Layer 7 of a small transformer language model trained on English Wikipedia (13 layers, counted from 0, width 128). Numbers have three digits each and are written without spaces.
A neuron's activation on a vector x is ReLU(weights . x), where the dot is the dot product.

Input weights of the MLP neurons that the questions are about. A number n stands for (n - 500) times 0.0021.
n1: 432523477537417564590400610533526418486525599515558406664628405361503431398377690325539568517418555603514575463623497624554588537643569491539417484659417589473434604520339500365523356549585445439407511676432459530612489692511486469559458269485401550519365593447457594441462543547555414476594492595463412267480591445400414436506460425549625416395295687720429422531439368641514658327514
n4: 786736331503610625503572459395421521467422530637534577536697414441527399591534479351624631479521494531541432412388425382527388460422627429482479346363544457593485662446479491434479512423424597491416367467777423474491403455479608402274312566566403656350468446563395626420488476588391434577448619503427459503246442549458482514451546583710651509566450515470460658512568491340708680395586
n12: 488378543525558380634523515594445500346464470450553390731442455539578432380404530547559460491402597740461608460542446577637536497503512456308387424521375608526515324536573449560579552531512391404447289585448434718563583555590506503516384188412417699343497764584564312525365423642524439640477427487524669438436463398584534365282410541506430383616500346440488609558476374488456428708308
n40: 545629728678675359411480416537476665438426456469454313416551456482339546358515515578512461400448436494561412704484391422581503430458529616588559388621515509434642503381393550604524509659590538447423366716473532483497398625377674338698258387463461485588599836547592556432519554574395545583562500606647526509643425530447464511554360446540578615611506645479361657403617509589566517470594
n42: 446567491686469573468560605535431625444621511517555702491432545511483422474417475615401360545536393583439450472539503453443387494627672778427525560522569534658388413506622500632483486393522544617503467474590652459564520438481451397426404639462420489295489692503508385536512434353643393618653500601372619676593454618539566275451549408699494466378478590492460410489417463327427505306592
n49: 497524412503528487615441379549431380374465527479490587574595671458423567592596611547483536442493544387567412459549653505482505541419493641490450495485276513378608571563508487447434398622221485485474502462452605574536472472475461495446533444492480417327525551588605529283558531434391570440606493396536530540536413534302544437469391493559459631512733533407508448521595608411561384439670
n63: 551500564449316450589399427350385476444331585617463544608563494406341497599515467373459494562744340415480685485414382561494576664625702592485503506305500448336500330518578325542545476625636529547518471398503447549537482425509662323383473415478611512549471551542583391278451373512654579452474503412584625462715509439361512525473359474474551698214497595574455531382406633425497560619556
n70: 535515482574435636473641637446714467579564569557582572468482522598647378342554494466480373483394500426463457420578462511585468405474503313587419401422353345619592465602559355652488482461400563517415537459526442551597208468359437561531353448570473582565617661494489024489512589661552494302469503405400471520453562449329485589518554422435580352548468587442595455488552467447365659529674
n86: 451497441403561354618558516545506478489440505548452564505475494452642478562592462484479511486487888544436503616570595431503348384576580396397479379478559542658339334383432394587478418343394561575517505409486404582557572459342601414460396468571613682484370587465345440645446384463391471327581395383599596548519506352497636516514654523484486560552433316462389508492639550516503508644400
n87: 497377464406416373503603427549690509651488436485589593312428506570450615432627600540433662408546592497282594344592574535437579579378421463362482523529605467537506559565575366260464470576324512582451579476527719639548410399506570624481512462191392503483639574441612294437497530463538480411667368260401439610601599646385388427368592546434491444372438355609548491527485394506597412450638
n107: 543503495522571468475586524474576473353586571522397452327467602521587588332486471422474533497408362560547426505474417529389503432411571876447508648481569563554451621624511551768618473563484531479417497348470526448480408573413483524452254678520451465593542500645547571537581484436568487739428588379568455529578495470590533385342575374633527511402476503324391372536624536505461487417569
n112: 368364380348457341581565315355323781329486409548375553461385413602479522663569695451556738362653323300381504125561613434543542685211542805535539510288570529521769525643604466496532514445497486296541374507382591660534442579342522592481504440333500511394660461575659590546626518481594619377360345496558507577604652558380606422572636531462468287689518557422627496315651547486466565599479
n130: 455472534624307420423517687384630527375518453460454494578500629644565597605457485657538443423611500524532476434579388544530573546780705436565394514420321451713451595527455440435470530479393500450531415575443427555568672623582543509513419450522578631446381473568552525560150288444550477257386517522509550573515539476600308503397521434650470595268674512500403639536526376488457438458739
n160: 550548494405488326332537551576503530354488529748500543400748830488517410533512401506497453459483437482509546456553515288615468625567652458578451605636623545418604529535509395375485611428696591512518489279582483409558485306555476587519556543363571637601520444491370629530458349403654441491427395537388532543409411530627443508378428357594409576480460529315518425643707357526584489654578
n182: 543585642543509413410533572516724606551523453520316619494517476556450578618517452550286583342406655414442447408452455553357342655446458459615575549374222336533509523435705539410421463334569552497672583392562458478417586426595500590437264315512403463742445460562557518573412434462475487385595574643537478552491554448461393470603506522495511607603349404621471354434489422531497441463399
n194: 474686699491621379458441494480597412546503489527563486442518855305420364361420488432389650445528368565602526509528434605430400668532463404532580447284531580450376654526663308433651497431342534497551469617619531531423438448563470598466444454497535604539494663416405564612545512409582472512359542421392409452494494598362565406385491583556564379620701457552562614606511447474760525619603
n198: 360466550470559523373550647472533595432643660463392410520730552378478510432444629737567629377471523381484371609458329589516532338659647738458596295594401662453387503594588486198598445289421424397641558484428641678472615513324580581404493586459513633350627686422645411473699397425525351717609437503398474313242592597442407429507533459491411503622526474477530433417535626405541593542468
n205: 451538423503327549678683574538553534487647347350481556404555412482664505594468588389581440381467447534503572579500510500544525537404513719423444540546597418252492420567539402585458591407356477462492487560529495513510571495528399487401510478603429577545589497500410364598589458522634349567520472511518335472406516495356733458324468495530443564565567523533503412547553500505742426389592
n214: 355544382531521503460474447462601607503452521469503491439399436583363414418519599532764457497530435555299365619642485420390583420437866618617500456536429500503623316515512643485618667432500691399484414713627586473431460424458397572452634497620518554575456370690339602536666429434592543571364436293634464521488632506425435491531366410629662368401539431440561403500669432518485359563324
n256: 421324539626563558563491494491607559309594517448536442462402571552419551424530628531488824307543518587589520488375442523399681380497656388541303469485500464421503623388373512600765618409540320541376486461544422623503577447404415608705355472573450550362520488371378512473604563439457500522565494568544414560476634545477428433506666508588364380545384284599557637416434665704627511401491
n279: 592529509653562433614364404417519659534509464462462512559584438533370472420189656422458431573347567312518433534582579283497488550555458377415533551585428534696528605632645464564438565446422548400614340562568488482550252432461392345415522662372460540497536414411527600571698347606663406289459613296506524377562475475533528357653598524375528748320482671491569570497690563552648521430594
n280: 515329473696725488418437535305464691506420672555476625479482650372602509482524606474390479503526500657619441434336491494416459563500640479538582443500451557686536467598601606335559473309497465392500451410518614647627539663471570565472479344475629473457624488456514494361669548494543432516367491509458564624423575682456316399413506287603518444355503359300593647530392407458648430323640
n352: 558314542441604500662529643596528648409448511337648562506760654541538497454539634476560525563511486539497451416612464486592573517492606642736503580368486477532449605464517468511508508503363218342491538584564568465524709478500656369389431602399575514360516525437439602457460461500546418497395569523433543293539447475418568539438557402562620456500576668352441691438573410475370595423434
n353: 607590534594432536457595503489460596439427486517436404528565405332370491544397583380538537469475728343434458568545619415500500329553492422442478438478310811524466223444441385380416444506582519409361671477626552535471681489395497550364582556585477397511489483489532385374535270579333588548481373574398412541643341617503414567384451457505429492589517422531386546548640420582600487581561
n364: 605489554489534552513621633411464519515487582435548521443434418581548427430464465628401568490404411374516614485449429588498506558663376431569545445502516466542636479510529485500437464491435531486504545464523543533500439445550502517637430317574456452480490376519395480625409477596656482437460536476504521574437530468608526506536410592518382592349405452560583383543469562527446578590544
n373: 631383508551593523557457379485668418469649541489484544524466544430425521497468341508474383573415505714592430662517568497426418436568539489328490454372441511546444350466421530518316521470510577769481415534384479533545680503619630510444505329475511550581500500626561497471432471333443578523588546442590495554513343540461460637524589319452397312525492476396481527684564513526270463427482
n377: 445279565403465371379411520483719523480494409482324486633599597489534476470597666385599474403537438635362511628258577630416458359445500369434358592477531497492538601572593448612434488464360567509300616605355503534379424457418464606463564606362660463583610610635235700497587474485424398695390439276515554500480488532477606489424361599645625463506594454483503491556494479552414563532551
n388: 604390391479466597540582571480623364575539467423535528414602598605536468489254546503416571441457577384404579500450423325508584553505383519574589495482485442435616495598674454608583547439490372441404625555357363639601351435508439613648690584487445526460669567508587557445527566328508547469567520544427480316640571471505394672529574436447560554383523518472468503337454645526560554521464
n400: 431607479430404340438608570531605680649379463322444418462529670520608359692485611466604520449539527676573477523430506399642351471405537666414537478426483333489520379670373515388494630562534416565444472535578500584453474520330408503597555685446340468483514460557569373474372506509494423556643589706616370346410497773620453601503500635439604408547506440494456500494483351486697347400415
n439: 405475506562349147534503735373553623439494617613575419564457651458449397532404376423521599648485425435405759405455530431641613581576524547539578358621416516588416473412693369613506564450459429548522476537610434565512488509284472461719426519554411715374479436439462714332554509332425483353549344529611619521460448444657494604407484456603558618447581624349553613466542460650691506451476
n444: 622550468647543503427568544410262371494542378602307389457483494662478624435500655585508477531359704422422402606611525320355539552545673386525572423587422500546486492707375494551613395456332566564582656568506609497468494463497564573443434607471383585446287415373421473534544549665378443424568443449643658492506480474450471562520628400294665511416405579452477632500531451563331567480517
n473: 432482485509336555352526555597333521341532624470634520310628637329500680564596395675520506468512612431339547488469287560461361437497604373506372409573564443543425588462524181500656532518451420433305448559518436489649500358665582377375447379614446392557491485459463596335482374411552626462492662608595477598462497434430491452384682401546458629356561518506530561533540596402662562679506

Each question shows a token from some text and the vector x that enters the MLP there. A number n stands for (n - 500) times 0.01.

"ó": 426536450353489780553483462586410305689498524262650605799340532597652698390712295486536298406468428717619578532685404385535567488434316379380708426588731351588419486411378637384424746351525745461467534363396606445463353524567505836316653566681403300630477489287545465261487573428581505365544501555581493412687582286655457340435435630612390497507425617606364586543545446294513618427397
The two highest activations, in order: n87, n373

" met": 425634548484623673416334609506401367535416426431697566873347430639577587644440293395714301309553551618547432680667409517569590568304318351515452523519609429546286537404442511540452284632513641602474621390274359510327442611336623679456533858745349346619561494431529587304595685499657506291502503707428569462609505479526403406395392687589362409556425435560478496626537356453621444502247
Which neuron fires most, and how strongly? n400, at about 1.7

"ank": 418523684563607816547416624506388489491601411374695616526365406550636666453500151465445414403583444369610382700577326527660448486622409372594526468514542289613370516392496687598580525441566653442562540319232625453436447563406665546370690691708347460619527501332510635232566637547556426473448414635437486480607320401668382214232318677550438491772477520508359629491447351490512487685491
The neuron with the highest activation: n40

" on": 528548649472424740399555593364435428407589512277548611711349300738537736552541314462660309343399302494634468692631468570517561625475440420528729486530665312429329463426540652517542464451554486486610566338360379560570518548549616557283718825632328498537493361395492509217564702431668665278537457514527469526732516355434464392238308729483455619526417517518485535487422446422498476575307
The neuron with the highest activation: n63

" to": 416586618538488646354600699551448438571566403333550594753485394593496748507611271426628300284449332601596415637643445450609581526421465400509648462596617441500391463351342653551589489518573467514524554283328335521566514601504558830299623796621385414570485413395434629341559698526666558216508427583462526504766482403578433445261410736484436375464388649390461548523470540407529294566202
Which neuron fires most, and how strongly? n444, at about 0.53

"act": 297697725424476682478390643468385425458570406338631502799408218608560550338499247444451182400413456490667366542623496588503597525439392362467572398404510529604290403495522654637576286473506633517636437438409666322423490526415534732536730671686388411546628628271445651470666486490623557419616528625704464484680419478618671463238332680601509349610357265426472568489683456409256519591363
The two highest activations, in order: n12, n42

" ": 390563578489508660544437507494420305479367617335642703626299276671529781574610289629520331403400470548519417671567467582483630707405482338526677473599717443556358568379501605422520517505461566646598437347276438459658439571361556713406816656669413376516495533500461655339478565461529557164502347602464525546714562582506421337310274739401400294529264448512489671572583474358521491558379
The neuron with the highest activation: n87

" R": 321496587452655874434373493536328455555510516263656526605415425678532587568531538598622253355333361550624521632619580549612683619506389231498554549628650361454383546337499673497550519412696505610541595277149486541501385714374616636452707707701379411550446358380545580168562521546627502374493534463419484447649479507594323307412446664599335396516315476462423512524520390609504529598478
The two highest activations, in order: n1, n256

"io": 390573696330530692468394437580371481652557591250705570671447605565519765487598175585434220278456305585688417637603364482526569646356338408622506537533550535449354501357318678427415636426624551579488754357336416571596344590452628514320545633702353383454539388332675443285476643557592494470531542579544410452676509323551399383456308729533360390615445464513605693540497333501691658549387
The two highest activations, in order: n40, n473

"V": 344458537350476831503522541551511550450464461366624563724499413737450635533606478665515219359337332362651602595655506509495626609363485245581743519454657328398473657386516457388393467551535388476600528440401523526491353553278617641243718754718426491555532530400475638330581561595668592291487489452486488531658498406802486386259364735555279307566276550420337679499492494575503439511409
The neuron with the highest activation: n352

"port": 393441695560422770617465682305379504557571434305607539800395319373479685407616292530350337283505579639546364602551395439528404530462465387508710521502560349502395431429427704570437468444549672464673552420422368477577390506357723663347709597588295613327587707315615533537525485502622447380517388462523686586772606412686638391257278569633369401714378556519386659442536355606356584476321
The three highest activations, in order: n12, n42, n86

" and": 498592678410627556485424574405296468549577503222610582623446559633519659442487254362593362413430388465562436534599541566644729640497300371436566549514692425536445572492433612440509526516552557485702578258440259496561328643474666759355651716616340469667467264456461604269491676530619390192500512436622493453653481525568370379263310761616343510625443484391449686613523530387535487671315
The two highest activations, in order: n160, n364

" |\n": 447521636442520590493486593412466409476660420302633744723349480601521614450452208429722158408430409445733468691787487665637655543390331368476601623507618413454348511466506699359537563484517574575549609267226403530489459661436534679325685706597459358413541506488537611227560506546541544387557537546508558492592464415569369397223350867516380454627365590438372573497521499556529353425452
The neuron with the highest activation: n373

" of": 531573660535476689349518565459405464556540468306845510638415409572607656480665356388630445280389460489587531517630449521513786552512280401500579380593882312446380533382475732561377450339545504484620521217457424507466470620476592611423783584683354478537402514338572680191710568432624502314388694515531526434634528350437420396393353660577436406565369522482365604665470449303558507583362
The neuron with the highest activation: n473

"a": 451446686401580656520433506496388360552488532360667516713319446589595634493481253480506218275369262576681524629531454505516457628523343312628622597741608555410287401424433670518419578355587638496576686330240521562649422686548485622431557653764365296526409482302714549192630539603631500332514554521517504558666619361596310377497364686522374391601395487420543565675478524474477393414613
The neuron with the highest activation: n280

" years": 418661722333708656450545628467317389601488530282624710783390300646510712578434393224551351576555462497620426591403545627551560486414210436505459596473581401465413581464444630586465536413609685500615501331436408480554451402295558615383846764684359390546435315416581649310481492524679388221573545617491538441546462518515503302351373719687436348631365419470524524448463397470500621493426
The two highest activations, in order: n4, n400

"ach": 515541785644574643634571569520223420428511488266602594662380482510562542480536394353540357366389364500635375631556357537545481612412303450418609385582591252550159670468471515475545355485582612643583680436417591608512429663404404768336781592743348339570543506522539554357384607511596464277507499579461492511696624427592496331286322792473392286757471614413311462695435339518518499574400
Which neuron fires most, and how strongly? n194, at about 2.7

"P": 407532486462582825391363567454389387457542398295761593678392502672482538576576315618498270412509482437557516631634425596460624588514470133581612514445722439433353521365366645329426510552465515455514428316420582694578400437283720610362729647652417491671390525373436736236557546570714460350525570463574561562731496386770445412355409660584353404581389527491279620536481441593593329601382
Which neuron fires most, and how strongly? n473, at about 1.9

"iv": 402488637421593693427447526545485579507397410204431565639370491716692689554518367667710308362431262454674433497530445670540660595394379593559606546467498398657330748350329708452410550441499539576603496331309508314366350480460716571420800643627448409543514435409376665326599599603662357508489521456661402494657568368731466274421410762516249331644500399493343696475529410300487450630484
The two highest activations, in order: n107, n377

" t": 365633570287694870545428599449443368533622498384743548763396477585552583641596345382628361294296549485552361558649417536591538605609440430574551507545902348567314545310404625510445460366616560527467376237394397511489443527349700668426809590675392559638470482400398657360655453477583535255567583496442649569574527386537426470325325681562436440543421451478314539542398528442501496355297
The two highest activations, in order: n86, n4

" served": 504511563519515646493310626461569369385460372269522633666349265661613737568397287497597244494523476563542349706571594550480529581419221346620593484509554558492377572453315550584379552509495536613640626426346227498407459630532495652317824717608403398523634452461465608374647674596591449218509423609436558465717521502638464376279461787736411304643380422488439539538547482443577444441291
The two highest activations, in order: n377, n388

"or": 241529559444498694525518520482252596526447519322787618700238367707703685369670342508592329194499265545512531474582370415519575711462523434688704544514669353458450422359375517503476489303649547567549366361366455610495474640326616655456647566734404426618638416364408727204629616547669345421487547635505460465618595468537514251409412639599338391636450596531367539582489484396569398439529
The neuron with the highest activation: n112

"43": 330527473327601602443551775406444300638450585327619799833404331593566699492481224489504454375427487384554522599636302560519605602513428342457581538560569376507302583353505661523511504400494601559690490244321412531613497483307617578386872718591452479521545557341530603397569661536572354303549508513591649469507528378714500265421367650563312433579354352475401451519586303612487735450388
The neuron with the highest activation: n86

" cur": 348708614292496753414365549450351340462558452320672543811372313538640826450426316552533215413339501534430499577533506559544421645494400501529576535418629293589241500472463507511403564535637711547618465462363350540455514520315772611392803644671317356492536422568403585306575541517702370277525560475655598525642514552604563282359402694655353447527476512509451515417613307427654533480423
Which neuron fires most, and how strongly? n42, at about 2

" This": 365511591446622615573522579511265427595487576366844556778309318653529691528477311380536346504386309573636237704610555595510601584350372417554617600389647423369397483498532587615453577542564542386639531377347516578590375648350595707242673773512436515491453282371433620227605533681649476329515553470587526578543468443572476318282308715579377333553511585518491482518623485501465371544312
The neuron with the highest activation: n214

"|": 427555615471469561501539674422458489464453518349667734790451437675575719510501395488662282318467452457597375697651516648528560473413378333471634601499648322469367546382432700454435528532515548475557502234320531665566479530388477689295682701617457281538475436427426617111586557557511561326514491602487415514678560444651432426276298860540330544628521553424433588508494510434402276456525
The neuron with the highest activation: n49

"ard": 520451639362719597575483602555421422332633694271515570594395583439540554436584293395708483449427282559681406545515380582618617746427370372705638513594764363439274560199477463467485480416428607600815498449427560527442335482503699636379764639697521503431490583351503684264519560546621512411392544600553393478477344509691360405253347617614282484750408585487524551560386323345506408616295
The neuron with the highest activation: n194

"N": 394405496385542849402455569569415442550385364193702622656429426698463592632642374554554329376393454483462477634566458519528576510541414181475678538484683353426394653372472692489319499458515477494504501272398560577611346551336683702336775671496397486740452538486415762297528608486632476357475477491556564468651542380743461423359441703591321481649425582503326662611439412650544303574354
The neuron with the highest activation: n377

"ations": 434573694374616644361542624394395316608529536333530548693435429748556784532571213426460351373363453453669249695594483555557548587395303434484651570591493409523379567470507635501534631376580613600571671389351580444462461567523460731412672750761306339461471465272528550290566519506708501398601456598506568514535605381574529396354325723680394340596360423347280540402395428681504496477255
The neuron with the highest activation: n182

" (": 422518589463436723463429517492355403540483491323604736682431330716718642562411319541526296308400323429595488726636549610561610607573345307445587550572609553405347546491500722458416669468515631548545583391312294472632464656450551707389749761658448445446511473462506578190509460485566597285423522499443638452734509463543333397189230719532388479551528334435414543569499494438588375561494
The neuron with the highest activation: n130

"u": 227628622244517622584398529490341618591471572429539590713326363496636573551523296571569235264445288612734491582318405365560663658500250393655584467596679358562460597387315605323401672530649545502656440426353494611423401637427655746468622597519482426621512590286447529281495587634650475349471557504612612498703464574636439310397414746498420496536424517513390465669596267195443372703509
The neuron with the highest activation: n400

"at": 547572653423570694495506648536259419681532265315672556578344362698734625430590352349442310357410349440542360612592424595520629520625449338623443608494499355497329543637457666538625316269540667601524663465315575572450380433445535862246502765703454364509321379384600621245687563696671371321562493593459484508685548426680512363399342677607389370538418456416460487491528499449542506451440
The neuron with the highest activation: n444

"st": 575507657432594550489361668480359326545374376164571568733568540456609522370499282506620526326457310624670391721688436719678540435504589513439458493393710362614198619307327568430484403621506573521719721461545398367656442434430505664354656650754397503546347462308563605291477607579559433350480448460502609458611640452551502332454446722695452379667313532318527586539612352457553438511266
Which neuron fires most, and how strongly? n352, at about 3.4

"ar": 421473706686549591547441505372176378538334301278659602809388365470788525519417406425662381329403211517638492567688440734588471731477471535464439557468587523547188606543438394467433497491598582489769583363383527583491370578506551760499593729623377329628595316489590437282494667577647416248392459577615588512537590487577364383364425714624353418647387509414541467578546435415524532516353
The neuron with the highest activation: n112

"if": 454635586344401710519407568329263458572553443399407543765374150714588650481688229485750484404360404536619358549486410693410629634388374354499679356447565487606337612520583671472372519360639573565606540355371464460425391487448662771310817543702267385565577476468415487492604604613510378310514525409568402469619592518696664354540435620624393357607514449341535717409589521326541520525271
The neuron with the highest activation: n112

"ast": 363658572338656588529483566469377469563436587281522644629391366704680669401457213400685313260632460437609480530589370452548541564464354567657589511514620332603322516361418607487571371450504668545539491504381599399481304482326571735409656617788600474460653463301357601285619711605618398326468463469423516591576632525527542307250320766777385336609288559506386579490651419576448481537453
The neuron with the highest activation: n214

"ch": 489649635444507877566491617548194583547562566386636519617464312543526630319640308507566417308416360475701284479687479681575661579458342339482421503443586348532269625333476559442464477467603631504659584414354389507589380587485498742380632754753443482597430338375631625318510511413589337311591520669404502492680539513727514374297246577565367361750336625412388536483540504461494528468347
The neuron with the highest activation: n1

" |": 458571539362497630528402500492379391460506543386678657631363360639789681576492296454553191262545292471662501703764591596585634569455294343471609602664527535467336537390463718448495531498523569575604551319186424568629427657476608620387711667639318371435461482447503557214549599529564564288512403480434598538629479486568304373333380774635442395588404506428465578657465461497537278568444
The neuron with the highest activation: n49

" G": 339509535384608786434502541543390393486634599265600624644413490669503764525536416588607382357434484557665441617637548498614625619392359290525531422382750292681342593308504508416450472407553445748639687277242504337524423597382673674379723629654569442494475371372535586239520563462510467309433645478481578452592434466713348436308394701568281424586453599571446538442565543561489352586330
Which neuron fires most, and how strongly? n373, at about 1.2

" in": 372615625493466732390549706359226307450510522276637698742375343646509759601650313440620350340507408555556435657566494481575665477426277402540615494457696347461239415460619650587520490457537565481546503346295410599578463576505706682415687762667395484430460482480593569232593604476687514231495427451522489586695651353515535363285320607491484529523395522486500580511450491385416446537340
The two highest activations, in order: n63, n388